Layer 2 of a small transformer language model trained on English Wikipedia (10 layers, counted from 0, width 128). Numbers have three digits each and are written without spaces.
A neuron's activation on a vector x is SiLU(gate . x) times (in . x), where the dot is the dot product.
The model reads these tokens: " " "1" "9" "3" "0" "," " when" " someone" "," " hearing" " his" " stories" " about" " meeting" " Napoleon" " and" " the" " Sultan" " of" " Turkey" "," " point" "ed" " out" " that" " he" " had" " a" " "

The vector x that enters this layer's MLP at each token. A number n stands for (n - 500) times 0.0029.
0 " ": 638458580484459378573289446395586478580584601468475365666499563507544523545349575529531499513564535528567472439479522413439500609537501494384454405523493511447166557447387384489427321505450455580520428434642529566502420551399501589355475297556388497485463381468669604538446413610412574619620655269469459600584475574497651691450502746542487576487639628615577556591444397570530309429482
1 "1": 651515622411521222557292448436545534635539510531564317642450476353513607514563514457511630426552517523485496615493416457545452476599511620547510447583576388554416358611394497333501535695384579505499485495578402594468537535375471560384599448504150525510525367685564571552490401466621467503702724393377523669506451627467421639396425586612444384586531656591553378578486475485590609437490
2 "9": 688538572419471347557027400529532601654484445492463450596343428409503545406595730421402501578673623529378540670543470582445495576482402522543431587498438469595509498562502456429514369531452340497528483449454530687459478588488504643381499485567378554517454453503413455535639533506583684391617568511369503693534483455436363611488436604621533412652402686508668484488403425421523716588530
3 "3": 606547652475563467503222448507389597669464340486454373532378464420510509545379550499432580433350575462469439633604451472540573677591387592695518545416509387504569455662469436378364424620515533422479518522553547503502506498307450649444645578495335586619429461586581406497549552445525504409452561602388633567612390609467369522518509575446359419571582699566580484555295531581453662369415
4 "0": 510424608466549403485290407468486623659523330460522403588474483365515672574453502391427497504533639507425524662384506673496499618635352716634526581556477358463740481527496501377449479425438573550499531490628557560442560523289462480372555528506326523596541340613434555490429430312523516544464586590485555627661304530400443552345353615424327447564440682524479527477394474575483401427461
5 ",": 549449536524516607573414590485472514536560472491471442379536593582598468422443486455622391578483571569595452636507498450447518663485405422394637405585662476604532485423516539493525448542482408595521645389649403524486481567515610587514616518382499503662472465399473526514582325468637542499643452410481389662542368467575581559451469595648467479541633732593676475539383514438528461360541
6 " when": 612248528461424416685629518546690481466505523550638328536424371533528660405388596491672499541360465519583276486362556492469396526585528530603432410494557427548730453520395415547623572381490325400433636562681463431400591518690508450367581352328544417502504502294549492679566452429628461494493509523453496645617341541559515491505527620520496205564442606636480564678385587441440451485627
7 " someone": 437366479486552535564583595702491344550441406481606405477645524593673521691239395593471345408374570556688248460409501475379511510588471471480491542652610394438462252604492493534466387303522306419483523657513601598491559556415445578679552421557598566416532389668420252537550521358523537519767502569464433695301378502562502496530585591578512464447423596527563577582511516455529638443663
8 ",": 481413515503530673581601554508420539460635470459498461377538567571608513383406527431587414528499572551662508551523564474408492702466393374311634406500671554582541500401493517526454493464482526542538697470675426426452440582588583567501594561417438571636382485416520555489616279419675611465568438506498283676404428467575542499462515597632463404487692695550704550532455495408492460377526
9 " hearing": 404398452540555615632713355618596456422587478504537465402301554565621669549522465563727440336636377619614502549457490481445474435451577460633424443761537362527548376446436399513480611346357516587560471505456480448471629482332419524384545427609445572568486396299376547583393578475600670550492633571589525597413409404477377630450690567484477448617546679638349499526534524499518428503541
10 " his": 653415550576522394634560402560619625481608435465652427575586525441642466387433517550571450504666641531565431512471630282295415533499394461610336515470551526504507420464518399343391503523529450569610536514429629380559409446491376468369632391557514499287489576586308349421522389471465337639594625535499525504377278460470493666645395521603462349612604670466683452484543419504434496547596
11 " stories": 423458605439663592555455681643559508393503398442611473486390356591551595544282216499492502591569526604564515402530408534515425416417323506485676562726643491383393442390573405392469426410524369630640546534506613436467591460321315432386517320500380558482349562572398438474505535391457530493558557484529581697439443477351400594468447546466496553505797649498552574565426469591457668566553
12 " about": 450360621721442281576595438607461507369372373560483467470304505482535502573300276617409401532576634510501482459423510397384446568563445452605473506650541586538545464498402378630449493541289377601544634609528631498399613440525440603729487507450441519608458520462480473480560561467527499528287535600573396582602486555505389608339602644592449644634582663589668595418581382529526429517456
13 " meeting": 375443480378520600521827409644449603392492453459474500559411568585520676445409515547760560402532536520638525575559473577552436504622546477572469463748561410508479413529391344614397427517397501597671338594469413502396740455357394553461518454625482537529460500423505570398357546486462615449488685463545430646477435415476339591473603551509447533612619680586488530603529520582465391475587
14 " Napoleon": 605360496564608370504602578440504413454629420582644316660544502531561494531375609532589532460584542531522364557608568637361408447466487498701657496734428430422663389536555421467318493485395401544690476526414556356687357495426546552538430563573280428185517405596587531462399508466446344563576463335353469630501473529498571502412395557541388386652563635528507459548484456522452653511724
15 " and": 463570526401527596516529507603556475437502520506459436544516513507591542485403499460464387468621459578467360423614534436368499634531425344450625367516553529473682444442622534546450447610490562540542640444575398426437561459566417500558656337559472510532476486451620326403466311450520541607373491492503404734393321548651494644385502589553416497497396704658564606678358446453517511487474
16 " the": 506445479580464514577663503600666530504512499567492418541578486383587595481465506566543569406481656616456369577501577362421397603538509485408426497464524555435391436490549359266393449552483447429590570414489500423458485421503569487530589517553592487497530375674579395448444437502520543636437545389591444556485428485419507561506451505426450558551509753458613601564516484427452455419471
17 " Sultan": 643325688402548280493610581625402598259469450489522313440709498478396596538459649487505499469446490624625425595448599536539424425687439468606661480591503399511523449590486409540449499464328441568714333521434405459468521513346547659524382557611422452186431432565468459553470552429455390443365440268424536521447410363473522589451639616507470479581618616554578559508528605583474514567674
18 " of": 458378667408528587478615403518395538327462378620339385459458560426528564546348410612517510492511590442409499532589609359514470514674372431476574453411537616458393486439568483543417486618352455491576649485528418580492483414536544531472507437464448406439521441414614552394415490507623476626445567519517490683459487469518439524359540563485455456569491743523587619606462471462535529563477
19 " Turkey": 588328592459648648373567618292541443306599403544627326428493470521509388550477664352565603588525579570573488475514520519435429729580439518529593494500521366492674415429507342389300483447431378499646464321512581554542495413409402486535407488630264509450366495456425543430462623502406476321520456373484473588555363544494512499359437512443246603488587642676498525695520370471507686487567
20 ",": 484432563506579697520551553522420538479523441433476435369508610582607611417362611425591383572549607561581487617561531418399491667526317389300654397498623533509492454394569520511513483572435428529547624458651427479463490586509609549530640557416445519653404452419514479459512326443611534508494478470473391683457388483564537484478433591614458484489625727580713542495439534445503520368520
21 " point": 529327536574508592774621416774667413546555523533581377349394527530539562568381428324442481081700485605549454387718455488326526409640494478619525555600651434476475486385326383418395535401394344409540580619639444386422557535363578530497426630477528620510477530404588553347519638418468539579505455603515591752571537548460500544313590557580572467433491557632570475533406533453605482478637
22 "ed": 403301508514540472639437414528218354603572642443614330636493519486536499565566672502627333417548547550597584321610563522440548466539527298606461524670501488480362634407575359490342542677391553520454669533614450464278439450388506355583633505619369579462531273540381411651660550475435511522766567592392501540225381367465496392442572482565596499444572578447543603591387460413424514656510
23 " out": 428371645611470561494442543480669438577555305515519433462326547424450516527320531687594416574610455648507526402566471466291434407379497488527456498674600479442456637455497409659641519630443378401574611659683614371346589402492655537559465420563552589616402497462395513527554530505463785600499584561628619571644416603492383493396624630524632541545465596647536448509433410487282633415368
24 " that": 501386429673454554599737456530639466383368412475501414493415446412652545558427512503619429495503614446396386321314488433340505492646437476581451484593601566428567533389605360439441490476487428328608552484634543594524557615681509547541524492442432489631427307557522298577454441570625464541500629688443515783589308451592490590474463587514437302496679654476589637683488446457418509493482
25 " he": 643460569556550532601378469589503571544632359480560342530509470504606441355333540545633467560568683620483424590609702414358524465590318474376498459663500537469587247439508508533321468544543296544569461506563555328478453475367249597416604460551567499476551389548575421354382462239575389513504627412450508600300311483540435727583342648506488292538613545314598588553413368598485480568577
26 " had": 519334544527534532619681549580558593422601437534595387717418450660578484345445471441560428477510741352382466371532494483458494558554344481610547333710304480411420362407165504605476448645495388532503512477569478336523528667353412500616680422427431444415424417558506212449547542426442491584350686515409532443450449512462486314416432515503257431389437626458647673532316432541460482543621
27 " a": 574399495593588546594518454607451518350473427511562373628522434387644397482277470517486626564614651570590437421535428377321461631683422385396332470554683594480460435618536431287372362593447393471524508465607449466419506354442363509409707429520482538320546405601414542279508290289477582598383514527678483624521448553541551457543349589457407425543604590588684655430539397541450611485371
28 " ": 550432617399505552615489481453455511631510495483449423550447596459573490601277624481487463539613538546517455463599502432484441581496467459427416368443439469504275537491458284559447389555420461594475408456713517507485424585439510458408527469598466524468387387517575508452341418553357525644439517376530494622523459575436664608451412768432419530544545633549628640564493351509498340409463

Each question shows the input weights of one neuron of the MLP. A number n stands for (n - 500) times 0.0013.

n90 gate: 423460588501533529458528473393429493447493333384562446484565424402580599372459521582541660609424599622524566512532245525524544465547742632525526450458525604483240276543434639516427445625350613379692745432491384389524497640622416374585606523575455661457454542522431444459329314619590523571323655498378528448496443493384568562462508524294535384648467483411329404360562689335621429537317
n90 in: 526526291538484561552442581314555498543466425526378480572535504542476369335469411509390506375506409366534751476476485533470510548629543572632457461502385610434520354539628568404583609595368397689276434479530225415451470508315625319554577545475476494592446619537486536600476468537363364509399509451551610516584399452282456454656591715571586512787472502454487349615378508436436436417335
Its three highest activations, in order, are on tokens 7 " someone", 1 "1", 19 " Turkey"

n404 gate: 636615496524489329481584672587458757461665591488473542517510512585703649480431498655453496537641574375361559495573511184612496521474718432522453628622548631476503481456502455397446553607422368358606443391349466485509507505503706270565242604554436704622728503419719413496348323498563718299366665604628475436466558419533619336445424432442574522535492481531564477580374443537300442516515
n404 in: 499533350392497492349461761551452496566614490518592529423640496599671743516306491479463529631525480518331410363485588607511547433465622637531469657503589591683453452450754620533384497701486432546540446418575360507498497555438700273340521391571434644595760531472451395604362460428552614273463552737556494297508562454593469385263605482335572471588533724553601526557473521468378360616571
On which token does it fire most, and how strongly? 16 " the", at about 0.047

n461 gate: 695594421625505504477490527314363467550505569451627449207400357417407665624552471551390568275511431391607514475419503532397494402406487447665536391417528625596540414452565463468375519616460519665594560631413329531450520453562516393462451481498611370506520468441559494645338372573463444520587501409380379481465538402512417742573479517410363579522719607444402626497387475398387727621520
n461 in: 468653574567461551550432509563642584411242462478585643391522448439556568463728472461630526654418662414511722585668438722447415480408402637637553476554478420455398409507676448622435524466556568491495447548554433671571591580628496429595471585360428521405449567444518478372536367541294395579584420412609629403534354515537671523542520423450564581447374568736525462547434442441420505539659
Its two highest activations, in order, are on tokens 27 " a", 7 " someone"

n304 gate: 530779528450585570402554434769499490505482429470532466504496677521522524655616396478550621551347473515527372311504603522461544527364492622820384518475438468611581659462594504459441500521428469604530409370469575538519399420556619574476475568521709361574654400390399482611449380413600615334538398525228691567570637563690537260314512336559376491426525581390423510468639477383565332493317
n304 in: 412635476518536636625530598440375455375467409474331421554619453544372503589438525545567569489553474474599402466513364656681438542625261469206684352669489489276497399515730544360467482423695564426336490646429421444332444688572484354606491505525327516499636647627450477487297515626335727547679695577502441412456542426318503530276560507601654617444622566573638489367431522555418673336464
It fires most on token 10 " his"

n186 gate: 485381652440533481508545568489404404557544399336489598607533427689417512510369471507470436565571430468409559524444622580441624468540445587461540567566421473612434627498519621381406811652383592418626574607494492482504438594551437473367622658793459482422497516420611646383317555473383373640580564402310505461614472528496369426504291532415392547546561572641378529524646607486785522434483
n186 in: 512394486501550392564444440602493500499582401357651608644597369602542485424414458541582570400601522404372540490448580689537665471388389532477554437614529390599581788557484433405514477550499536360526548579463575530601543374437481561626604665649585515557341529445482608399397591659512458511518534422284586394651433566603402551480396565515306578519466579606352477543577432475674467366493
Its three highest activations, in order, are on tokens 14 " Napoleon", 4 "0", 19 " Turkey"

n218 gate: 400645362371461332504548440293608305486421512369523680482430415640511372458562476629531525242332495406490384399563388634491480449617486605136569605490642446459538518538440498524537526443546473388709480613363591443590525524496502598558581580573719540542627395487535550269539523754365746546568438381495329704558559297489526610351386465571261612419544484360422607376464659622311529625554
n218 in: 302485517528433522504533581439618311444446579524372411396460524566577581579506296491285497462418239464601553475544473678555465655500499423322486592501506609618668447444418402471446665344629560592579418580537573504477568590530433594541662475715799494383583596594468511356530518606461665357665450392659452727375498348532441579406581337543372480548547370379634584484548493586492587449552
Its three highest activations, in order, are on tokens 7 " someone", 1 "1", 3 "3"

n135 gate: 638463611383299537484424674495407622499605450408599411477559508395481402545472477570375515595603422707514596505595429528317500317365477545385306631499541604484568360566471737548473589701449484712493204692442409463688479422461445338431436432457439517657571453225536543461345478624684306406517538543469607396402447435455470355504542697639466560444613516668426554578248550382648516450453
n135 in: 537342485546449549581456758452506446581530595540530228649426384480245394378296598424334549556406248680573569306523309577531600331504517409590456541328538444460643402361435683589417528610553526528506491508562417560527523430374471446579393547440649443551573514380474550618494323557496400574508502585284631435391402582409556598421660577619387396355539502557432417677408536489665524455482
It fires most on token 16 " the"

n180 gate: 526458449422657704748538645574341400529408482314538326689500583593560565642709541670365480746406349554374480397573651365585446495476625376422689430442412533480514506440398396576475539139369676281543369634446491357451468542562365314622478554441454605269484465418416610481580373563471536609498619658652498541352586331655447342572437341521489502402473464494587533614299635551322607643409
n180 in: 662458487500721517525311633507503767311406655677403640635529651393447525633516511507590447501390625361545464590526354840351420464428405596737407528563527538563477776444591502516397546468526320638651552448314550354443535441544574436426465615397493359558481421340550475474533459656360542472533668442602414305402538637517420327356649635658515437293442569523485387466646425538704669488393
It fires most on token 25 " he"

n129 gate: 568372402389200383489575423487655585472535345562599659551431442373480349620390513499251468573346703745588391456533560399390547417437567317440451508672531410448638386509551572636728587567432501532706345533609527740619501419609551508563725417483363589684567547478534477529612619428320588581437521565491467486329574510599529470270546294559599689300524482591513562445544545494605348322385
n129 in: 338404482592533425545607595498329308654461623317683370536359522515659698365381424382478404548700338345493272519491557570580341576468251551374426635530372513508354532517236511483450503376508709601496691503628551607603622344659347637472505531612446582366578565446444390603546462525477420488523493402501438579695371649657395476532662400350468591495401642387533532501509473435569689407591
Its three highest activations, in order, are on tokens 12 " about", 7 " someone", 15 " and"

n94 gate: 624541480631581548559510395395515541472683537583604660381374449394510455716396449512689393389443588367588204444431487517643439500555580519326452398507410597674520577428611612522425355507461515548378529299387494528571557303754434562601510602394613727348574332384518587470609458505345542297568440494387372625513545523441515343491584441553257513279589575344619503486462450466404455551479
n94 in: 464686706411476409420501467622414358632520547470520375341364498607607541587390516305573473567476557335469516425603553469441647700542577478481580444477437267514534467472524366540633490463411599288609547447427511587501545556522516527433731583466794508379518398424449458332538457473538471591408405550409618354590500663578531641563650344402404575321384563621428444501387470504494623515401
Its two highest activations, in order, are on tokens 11 " stories", 1 "1"

n359 gate: 563573548528505492396542556670587683314507552506505698293562468499420542689528633616484447677706537492393479432523409524586766559429480471537535544550638539506358267461386653402415456474547450527496568542743502458287303518669278384349483449468418378537576333381484342563554641390438422486565611418490525591435545466484369203575408578453530743508485368704545499387610435485437348465547
n359 in: 471499499433544546422522540428413563392739716402637722485441530627426589426628588531655425674526573520316500363731575419414459354592332372678585534583610514504413287447481679354623447557465591297255442443674595378346412449433472508458469666452524395467579526598607514372537535390457450545559622532485507490530637388383515348586495468372540692466476542716418436465486230484454350437682
Its two highest activations, in order, are on tokens 26 " had", 3 "3"

n477 gate: 601565557537404443441349454638543589410529531543617548520491582429621437457734420505637527497519519579533434643580486662367465227476548625515549548568483373661461557521608634502469492537515558374417306325487500462480515525713517434461596454305344516439401692534469438485520516470479607459554601554588494448592432544532603517501612639381453338564580457411581527601448485233438297540430
n477 in: 378543599577512451403531464521451514375487577620516550416560423519547421374561580402601800674664574528373539589515517700492570312417568655538610488388399394460378393530352468492369505460489501317526354546420453511439439562356532455514480503519375618553517607491335410464503424579568381531487665463612596422552406561572543399431613608482433525476562492643655520441494488317420460591469
Its three highest activations, in order, are on tokens 7 " someone", 1 "1", 2 "9"

n366 gate: 630619441480639512545360601329674577431434686632326513698547488506409540437539626424234141662364492540499619169520482540411684633502601522531365406558565573340549420722552435372551451344593423455478587769555438525365536356273742234686468518443367454483560687640805538433479566458489428582415731601568562635492572332390396619678450520700576526509532506527486453345541408474595442539664
n366 in: 404314607491396553463496620568326360616526564479621463357472745547610466643569341451450610463574654742512425485607586616539347331285507360618518551398557466588459610393434546626282512500525589443692503439544484434508506623794601526366463540314478516431395346452302577627578399406580556536275408512559438528398508555493495359393421529421310383516342558448428540604477718565614619483466
It fires most on token 21 " point"

n348 gate: 695497559464389349316610671542622596641603536572679512496558384399701508694459518577592488631394514351472457417438523308553522447387392484569491608555634456542583596589403519365414446539583525544604339481591426672369599535608529476533545587532526474577326453393420548634541589455420473557414589565587577585400516427541655362285362360606763526588515710353402547608576480407445545589636
n348 in: 626472444434646305602627562491518615387596432607614362354604523411494547675571586631672500435531502391510528425718586562619507507329537615305481543258507519464379674575417415466434276495544466577511508449469654408550596431570461608569601473355527461487475410539476485527616445662438468484638471610384512507646317691584435526467666532564445543450275586353583515464646397581563647479575
Its two highest activations, in order, are on tokens 10 " his", 7 " someone"

n408 gate: 562659514585443448356727383451469464466561522688513328598559527272565344311348425448572582645366509551264587469580363466433629519545547458441361425505491646425542550426454521354635401527561488485515571530404428532449728634285366577598486665411575718585648611643505454604364446598620393467468680640496511560492529583546548574532559461716594560474576444701460612459538643725464436553695
n408 in: 427401343424486450569347474467555408430408531533583604294629409436441536638541582468504381445654382552532505562441506546570558540415462529760739649504531550508528350431366635535504517519722441652449501493570494420561492390570602440495634503521384357566618400486325521254441595342469520505514300573466619491402413408493523410384567524415482497454419458468504420569306597242621618341377
On which token does it fire most, and how strongly? 28 " ", at about 0.11

n115 gate: 504315382457568602438621888591583611376613361622491587533236521640296432623390509541465456526603507510745461371588650631423486615608448662324676616451396604432486432551450604483568569510581511519431432656579385330417536538649511366369495560563425598461334367494610236601556518557563535561527472390580577563302486570615522412620456519425622463435538566290471443440594534456406515549529
n115 in: 436479561445482471621311466592396667659416469456457287485579538269373450437577431626530569422624551451482517594510323428427660476341695727519345604507499528409586390550675514340576476437442520643429357572399429451515514350540728371379588354517411482558623631396433395532393390440456581511602437601376598484579550351487416482468682704357577565354417447648589523368484562585452511583414
It fires most on token 23 " out"

n85 gate: 468566574477569689487758636408530455529573562509426514285530287655456400623465471556418425532432456575368425467570365548647492493616607646452542397578541506484507513491602315445504485367644311661366364676552337489506569585439510497450533805482575618311556615674272541402419493378418593507439410535534519425380568383443379437379582441601535515542420428532585583555382680776518426563473
n85 in: 449535501448362706600502470613382560599396567399453497525422553478469447425439372454619468502468552474652483287336507399524526347460532647396472473748360420445649545596420615434550503524458474556477494418396494477659356520477278542516404490454361716297483466471282463299668462540419594566560549414421518599399459477335538557406530565653455585500599551296378688402586724639571531465461
Its three highest activations, in order, are on tokens 11 " stories", 7 " someone", 13 " meeting"

n467 gate: 493816450428604517450426499551607522628557587399475677463531460684628519501664510567339469496641359534532443517343413484612344560498533473621447438594595728420434505635582598481472590327513656361509596419608553556614668568477565324558586465528494486407443505385746440520396654340356511438495444359559464449572550421469460446414236452493439513585395692706586372533548245467436478606456
n467 in: 459664526518718495440361535569587460543498654428548633425549489575455610636605561643403403509584540572362572537335331571453361539574448459531529440533563725429435510513467561429560573444513432550607629636567308698566659430420538364645664395539506523441336607188688486520382567385488496536671572543603358447552527410399561556628348511528579412412396635682540333489446326594557449571469
It fires most on token 15 " and"

n49 gate: 480462555332310469339390459510601597396462478467429461397577148623647377402450634504519613397548599579439497654497551296495560606480493535446692528638388467585482637384511588657459604686665471408656503623352673591506500332602513640336622424526398800540465537562524643585620787545661363503473618419550387478517476565613607536426440621380484530396481508603374450480483472527631487353564
n49 in: 406507545502606466564587375380420440556480479464605393692446659487402601572513538329469471487518383431389434227384494625531435312518553345592510523463514604441404341514389490348486486397349529378402546628649269348524500558401589373691492532501563257497625396500405408551518354492431646557630473645608492558597581534465522620491440480601553477668577452427544607372515578340545517600539
It fires most on token 1 "1"

n370 gate: 680565396525345341381477332303743573267574691736446452640406428567580655343500797658544446545384356572707553308514543512311687706628409568371513482602466530425281420556381569460594314379520541366426181648444579597535468346392752472527320358456288412492567614402785559548608605475431319602704737315407509627598543505469567607776359432411652742543501563599683258278351186475553351485577
n370 in: 782570477516393556347452529343763525476465537751314648784536634625509560529527628462504351392429511388612642343443511491614631659474538604534329540533500626452487281361709334245328414579484395608364305557537591589604502546431646293385477437522287276424694512516569323504535618501477410504609587481532604542530405546322603553537525543515782721384646557487633317564467449426634402310645
On which token does it fire most, and how strongly? 0 " ", at about 2.8

n147 gate: 606415647554758437742597565394540203544514514454472499313502453457595451662560550448478314751566345320335414471284611584503386362526439419534399567555548453514405482681634429466453451600620365557523376317492436451566337418585560606562387638572588724473499421567556563622492264739410651479449545568258454579437486572312591407447468085547351512501665529574306557532446515557573475612610
n147 in: 425447478406521634444505431501563466348564302629585534442329473524406713630471588357387426520434395447351370517420743605409418484578532399572398480387375618450697406637578484434616604526589442311316704464487533484481550483443625197695381637442522625454300569594544432398586563357451525516441465587591374648441351654383649572483608299514477367458589525384594491547519276415687519510550
Its three highest activations, in order, are on tokens 24 " that", 19 " Turkey", 13 " meeting"

n278 gate: 547528647517449306445450429563502452316644487784536287499472604451548426507612538536599488541517468543469484514464518574448372561537550482342546662636498459381335773582551457495592567583623500626655442387456540507566469410407613502505548593260418511874635433488428462588599616488731457486740584485596530450507671458659637508425533522492622625326511332628625635328460500617418512360641
n278 in: 523380390473362483703665604455367451578545572201596446542320509531611612544374560219371327484593496591602381612491469489412509507353516393472501505388614435589372373416548526485475540534523473396607536408475538649564448492460520433594640580464570383348683433513444638331499406300549448432495424562420484543484710457436381502365660566616386520572611545447464393559546588557734606488390
Its two highest activations, in order, are on tokens 5 ",", 22 "ed"

n171 gate: 505646523471758487608628593667364420454713332520381583585216440664494514442465551554513539330628534384415533381551497444487580572389527443305446568308290324429568527366563377450351115553556690437357527420282438353588552464535503370337476560498674607612363475516479371486692252651491539447440752616541555598537652495565379533659665601511514443588718532258536605372311495381354497430552
n171 in: 537587504500565553454467604621422486653443458466457305561474598683472566545510628582609664548458431212399599264591535338509582715509637680793195502665604502506585518515575535320565552453640706542470452611669472362474432428458563269531724501578517550535465455610552507383579386449556524437514524519564488628497662619596552441372492605406489433446615483415626447490658607428406335548477
Its three highest activations, in order, are on tokens 3 "3", 17 " Sultan", 27 " a"

n381 gate: 534528455339384565478549316546384677445742563498550544568552412513432450571474633460497525477408554403754426504362381523628669427381605597515518515408427697568507518491560454619568434450582420527394356439517347462441491438431431547540476343449488433509503432655402584553460531366456498559563501442526269357430536574776339586485563619519385561583562582692464504548591562296781634520419
n381 in: 507543528464462395599465444655575651538507483392387682575637596494457637403526520488548516549331501305627402592395374544560494399398685597634432451569553639670579493508602546551591589472461442673619398404501366520492461623367415512532561448504529406591579404600401488364423485403425543442655416552609467391521511453484567518361458683582509713502455701550519349430531480571665471560375
On which token does it fire most, and how strongly? 13 " meeting", at about 0.16

n33 gate: 399452634622485573580496658428505551609583446471396338660532434505568325701549422531491490739434529431557451581358539832365406432425414511555531583495524433640427489348468565446488514510453535420491631497545357495554737557526530351749516338574585424623367607528332550761580482458397552410456562487383713449578466546514610575656601313376454399534411575495554643604641497643499492542438
n33 in: 447568543508435332451373579335700468579371558586663706611381655472509447336664453408722520526447468495578710468494580557630562534479541535580251353352546511439481410598582493548592456477477354645532451570562580537575503631377384448465598593485518489486487389532538480558617495613610422387570390496470518486617334234419510547576520622613749551513592341546522336556387469502310474387464
It fires most on token 21 " point"

n353 gate: 601646372716293429369674502433571406564468365591712542601413379508658510348665418386566325577464428586447458345535475529405456453566464363500510641524503344504546519537565689546579355418439408487512419503535402431452399404565537488514505561447384634657569465564447285556481443523554409501631493445734674475460665355461566327299461507425638601396624488519598648474332471424322493518435
n353 in: 399438387526615526694453440493463572476620551354433418431543692488303432596450515758521516586381540252631505502519604513425550431495603657524459313556496535582506447516519548276366564568589474350370648600390390638539556617432473390501422519468509436486569548340535585416519507392412619494426585571387471504671354592323412593586581483692376498571408488629447464634429665465490611572487
It fires most on token 28 " "

n311 gate: 551284698746566423375426461477397560600452631363602588600380355707570427456451491565626426509542619478603314456583464468682670631576494427433581575535284399538569527518528537317603463563409686464462450658841574428473437550462625497526420553482587583439508476405644419645529683544411570640494560362578557587608514468653607666476545438444555448587278518273320435426606582264451655437562
n311 in: 692486737520432470473704374494462662529595360525512450437485499504596516520405591614479411612483665496763547577616406552512589413519348370533551509463279465345553515567518704538475492554473430389529393418466610383452452655531565375533417533501445386591502397459597476504477509647697552586428565468482612303383477396552566470529542338545592488450408663674390398493715573414562610254306
It fires most on token 11 " stories"

n503 gate: 387752517434408532487748618401507437577459545297479684451606491428494637550387523635388587634600316706648380394439293438616586373462541521594458495488501459580683614512619455464703417438520480540551510597492379478273587404276601403457476580574441510637682440518539406487475509414445354578428464384679832312297490587557479366475281551564574318559672436628466634494456596543563346648559
n503 in: 706640686480405610551587549508478379470605632471662421424550503404628580704338564644412513450412697537514420458384554546404189368601389668430592605550341659556622566480736568463504472370535547572305492550380592332341537408539398478393555715373418689474405468212471457498528421607340488652396517377532567640326285422523469404668484488632601779587551597446665464504400485655471568446368
It fires most on token 11 " stories"

n138 gate: 476604455484594498573484698358492393618662464649630326401372525471647200657571583662609545649601566482704530407415568507592501531498489415328470462477683655676454529631438399546349513438595530519499510525458510617695692456568611505490618390388497700387650579466584475731725492673508523485636566416470344692299466570537602522497617457501568428480469567497611387470512501627334571495605
n138 in: 533530533310505403605553552391366508488631545321571536483520546522534427373370509445643272591574572420432572593486428477655314397526515377411630671410598536443447526455576739434338493497348374335637461230476642548441567488552461464396254589335536526429542385340518590594698438415443655454560512454557150447601563560563517553375549474417537381466574606495440546434432523463444411426436
Its two highest activations, in order, are on tokens 8 ",", 5 ","

n463 gate: 613587455582781391445572716335420421480478533567646451510574381423381326677480495393468580224573504517472569454497477548620592442228509585281494585499484569631567374630354707273615424412612378228512426410556461674552562494631535572488510424522384670572559599497418597465326639433539290635475482514583557652525583549469620513545643462577290249479659695802491531489267557393630316480537
n463 in: 546649530351527565558482577511603478526456500433528403556260637441470498563463403580398453565374389719608416515499350507355308718637450498603455534566552496589527517548432576545488481337515689614439448206632544551672568456672341590468456604423316315340580538477536557335670652445450622500405341543444438478345523659375483544586554275428513554770354718261760407483616360593376514516562
It fires most on token 19 " Turkey"

n185 gate: 522742576315598460625395379457372483396478502321658335649370614474507344485491522408677620384341479560448537413493644719492583528366452515486616634368571506517408668493553647465495694465575700440639490460700694450532435553600221505579542458554637278366441435631510498427428597540409788569359538451431624465419570528891482498597465479237596469587401399556500413377496523514318532598585
n185 in: 269413604424483400437382392443427459571802442514547563572664436457420481369500523513470610423599347410612444581249467491512470554504532513496438655421499685518590424631390624453607328610616499601476668520655645500452412322437299524603800326532299487725429733553554532560515612592444369535607583489627275745686482470703568583531481701392694677503439438418632461500393516528458604547422
It fires most on token 21 " point"

n0 gate: 930498474515513348400575411386661278434670749507394607630613399498483577528440646661452616536361595460652574394385462278459541355417595528249397273574393434085342447604332686507393456330647129464624444677406574539258509546487543529293282542529260391576560523467675435535598308737515502763607623252537613491533434512522431530426579652791378635534637381622485236553514421475552458465404
n0 in: 776655625553533351464614393450634372405770856460605590715323541469570506424449606604419504471357645562601518359363468351417463392390528594234380246619398542204519543597452613477441402410677429466542572557387542631469412490503462498443369441536308404619503595337676354558553389620599647607544559323526579408504577591474507537370469585794522622431778502572548381632523471348640359420418
On which token does it fire most, and how strongly? 0 " ", at about 4.1

n447 gate: 559346573615809548548453369317529472622551564460467493412363455465646502490424393667770500521556569471523477502423486379600469444531424609375607679486621562421513483579381563448484625632769707493534487455422471657547397381436364431474674634563563712590505640425640522574408409589412423694366471445386439549575405442594645392512525584518686440481499785443448523518330545636507668512504
n447 in: 370593547563657643562525444506656464695363390415365557637426437534651374509470293420616410458350689427568370674354547426683430409464413631502568571534468373426594595610601370377606612588637674333401453370474393535489411575308372376575665489498698562537425630412593584674457424391398527487461416329591477477472608462624692548500427547540653386657489713508371384671478552533431523492525
Its three highest activations, in order, are on tokens 3 "3", 5 ",", 17 " Sultan"

n184 gate: 730540533407457486489569575477604613580284617488602682377524550613520575569583697395481391533346505488449513532453495480512551453680465421426538570637484396381543329467422411431539712502351369466337420366643604375444590548557485482499591428423418197573498725563575423456697463582439350451495622278597549480417441582668569479347458364576498632706553282631684517423613381377367548506501
n184 in: 548644557504372522210475473700437542637409577408450652561530489677512524484591480423409571397493532372354474548605481395440467403626583396558519541574472509371443549463567501394586571336303227442409388578594384482201694381365399680583497249421567357490333450505464441719428595371484383538513509381528430684613387421553628306620333488512703676592450267591568604498390441590303544344439
It fires most on token 9 " hearing"

n456 gate: 329713611484320453548692467577282504573465480608503514444517583628587451432400596636539633622402480507527506539522468360593284548721370539577462510388417371520409484414576713598513487552358569420592482457528668706505468335324400422641703508662578598627619524452485258394450485375351614595635504371367359624557588495517451649489428390464453532649457628372551552351554609724565591361396
n456 in: 468489530376481519512647538656362605664380436538458654536447568597592374267428452512502509426273491456667266423488548381487467459545508503614464490411500368533551608634577787496360554538354450467506490326554530527548384353375523417556578483617580513514464583601479415572434428291332507394763488328281440572607522576540481387441405585566574468710479537184538471450516398610619500429463
Its three highest activations, in order, are on tokens 7 " someone", 3 "3", 25 " he"

n478 gate: 655550479532516357384672531399407493467651686373734462273396537715519584630345672462629500455436444429569360549592531562420486347558668467438588462494424398543339655571435548655436594554592456499700580548469684506306563507604447612305351642655521489431600293392562424442472471461433625568646534531481336695656502621613591582537600439503548653390510381354634401442502360427530398655582
n478 in: 541288272507628291400497707639684258523411532613539484609511610488275427499264532644407536484715473356368593384557305577504419607535504505411441379413553441682425512463613643664282219399554575554424471547431560456441456619492333528405534332446538450678360402563535479558517440600443458357679430379469222486449628581544397428399504563555456294437755477559578466446422546490501552644531
On which token does it fire most, and how strongly? 0 " ", at about 0.42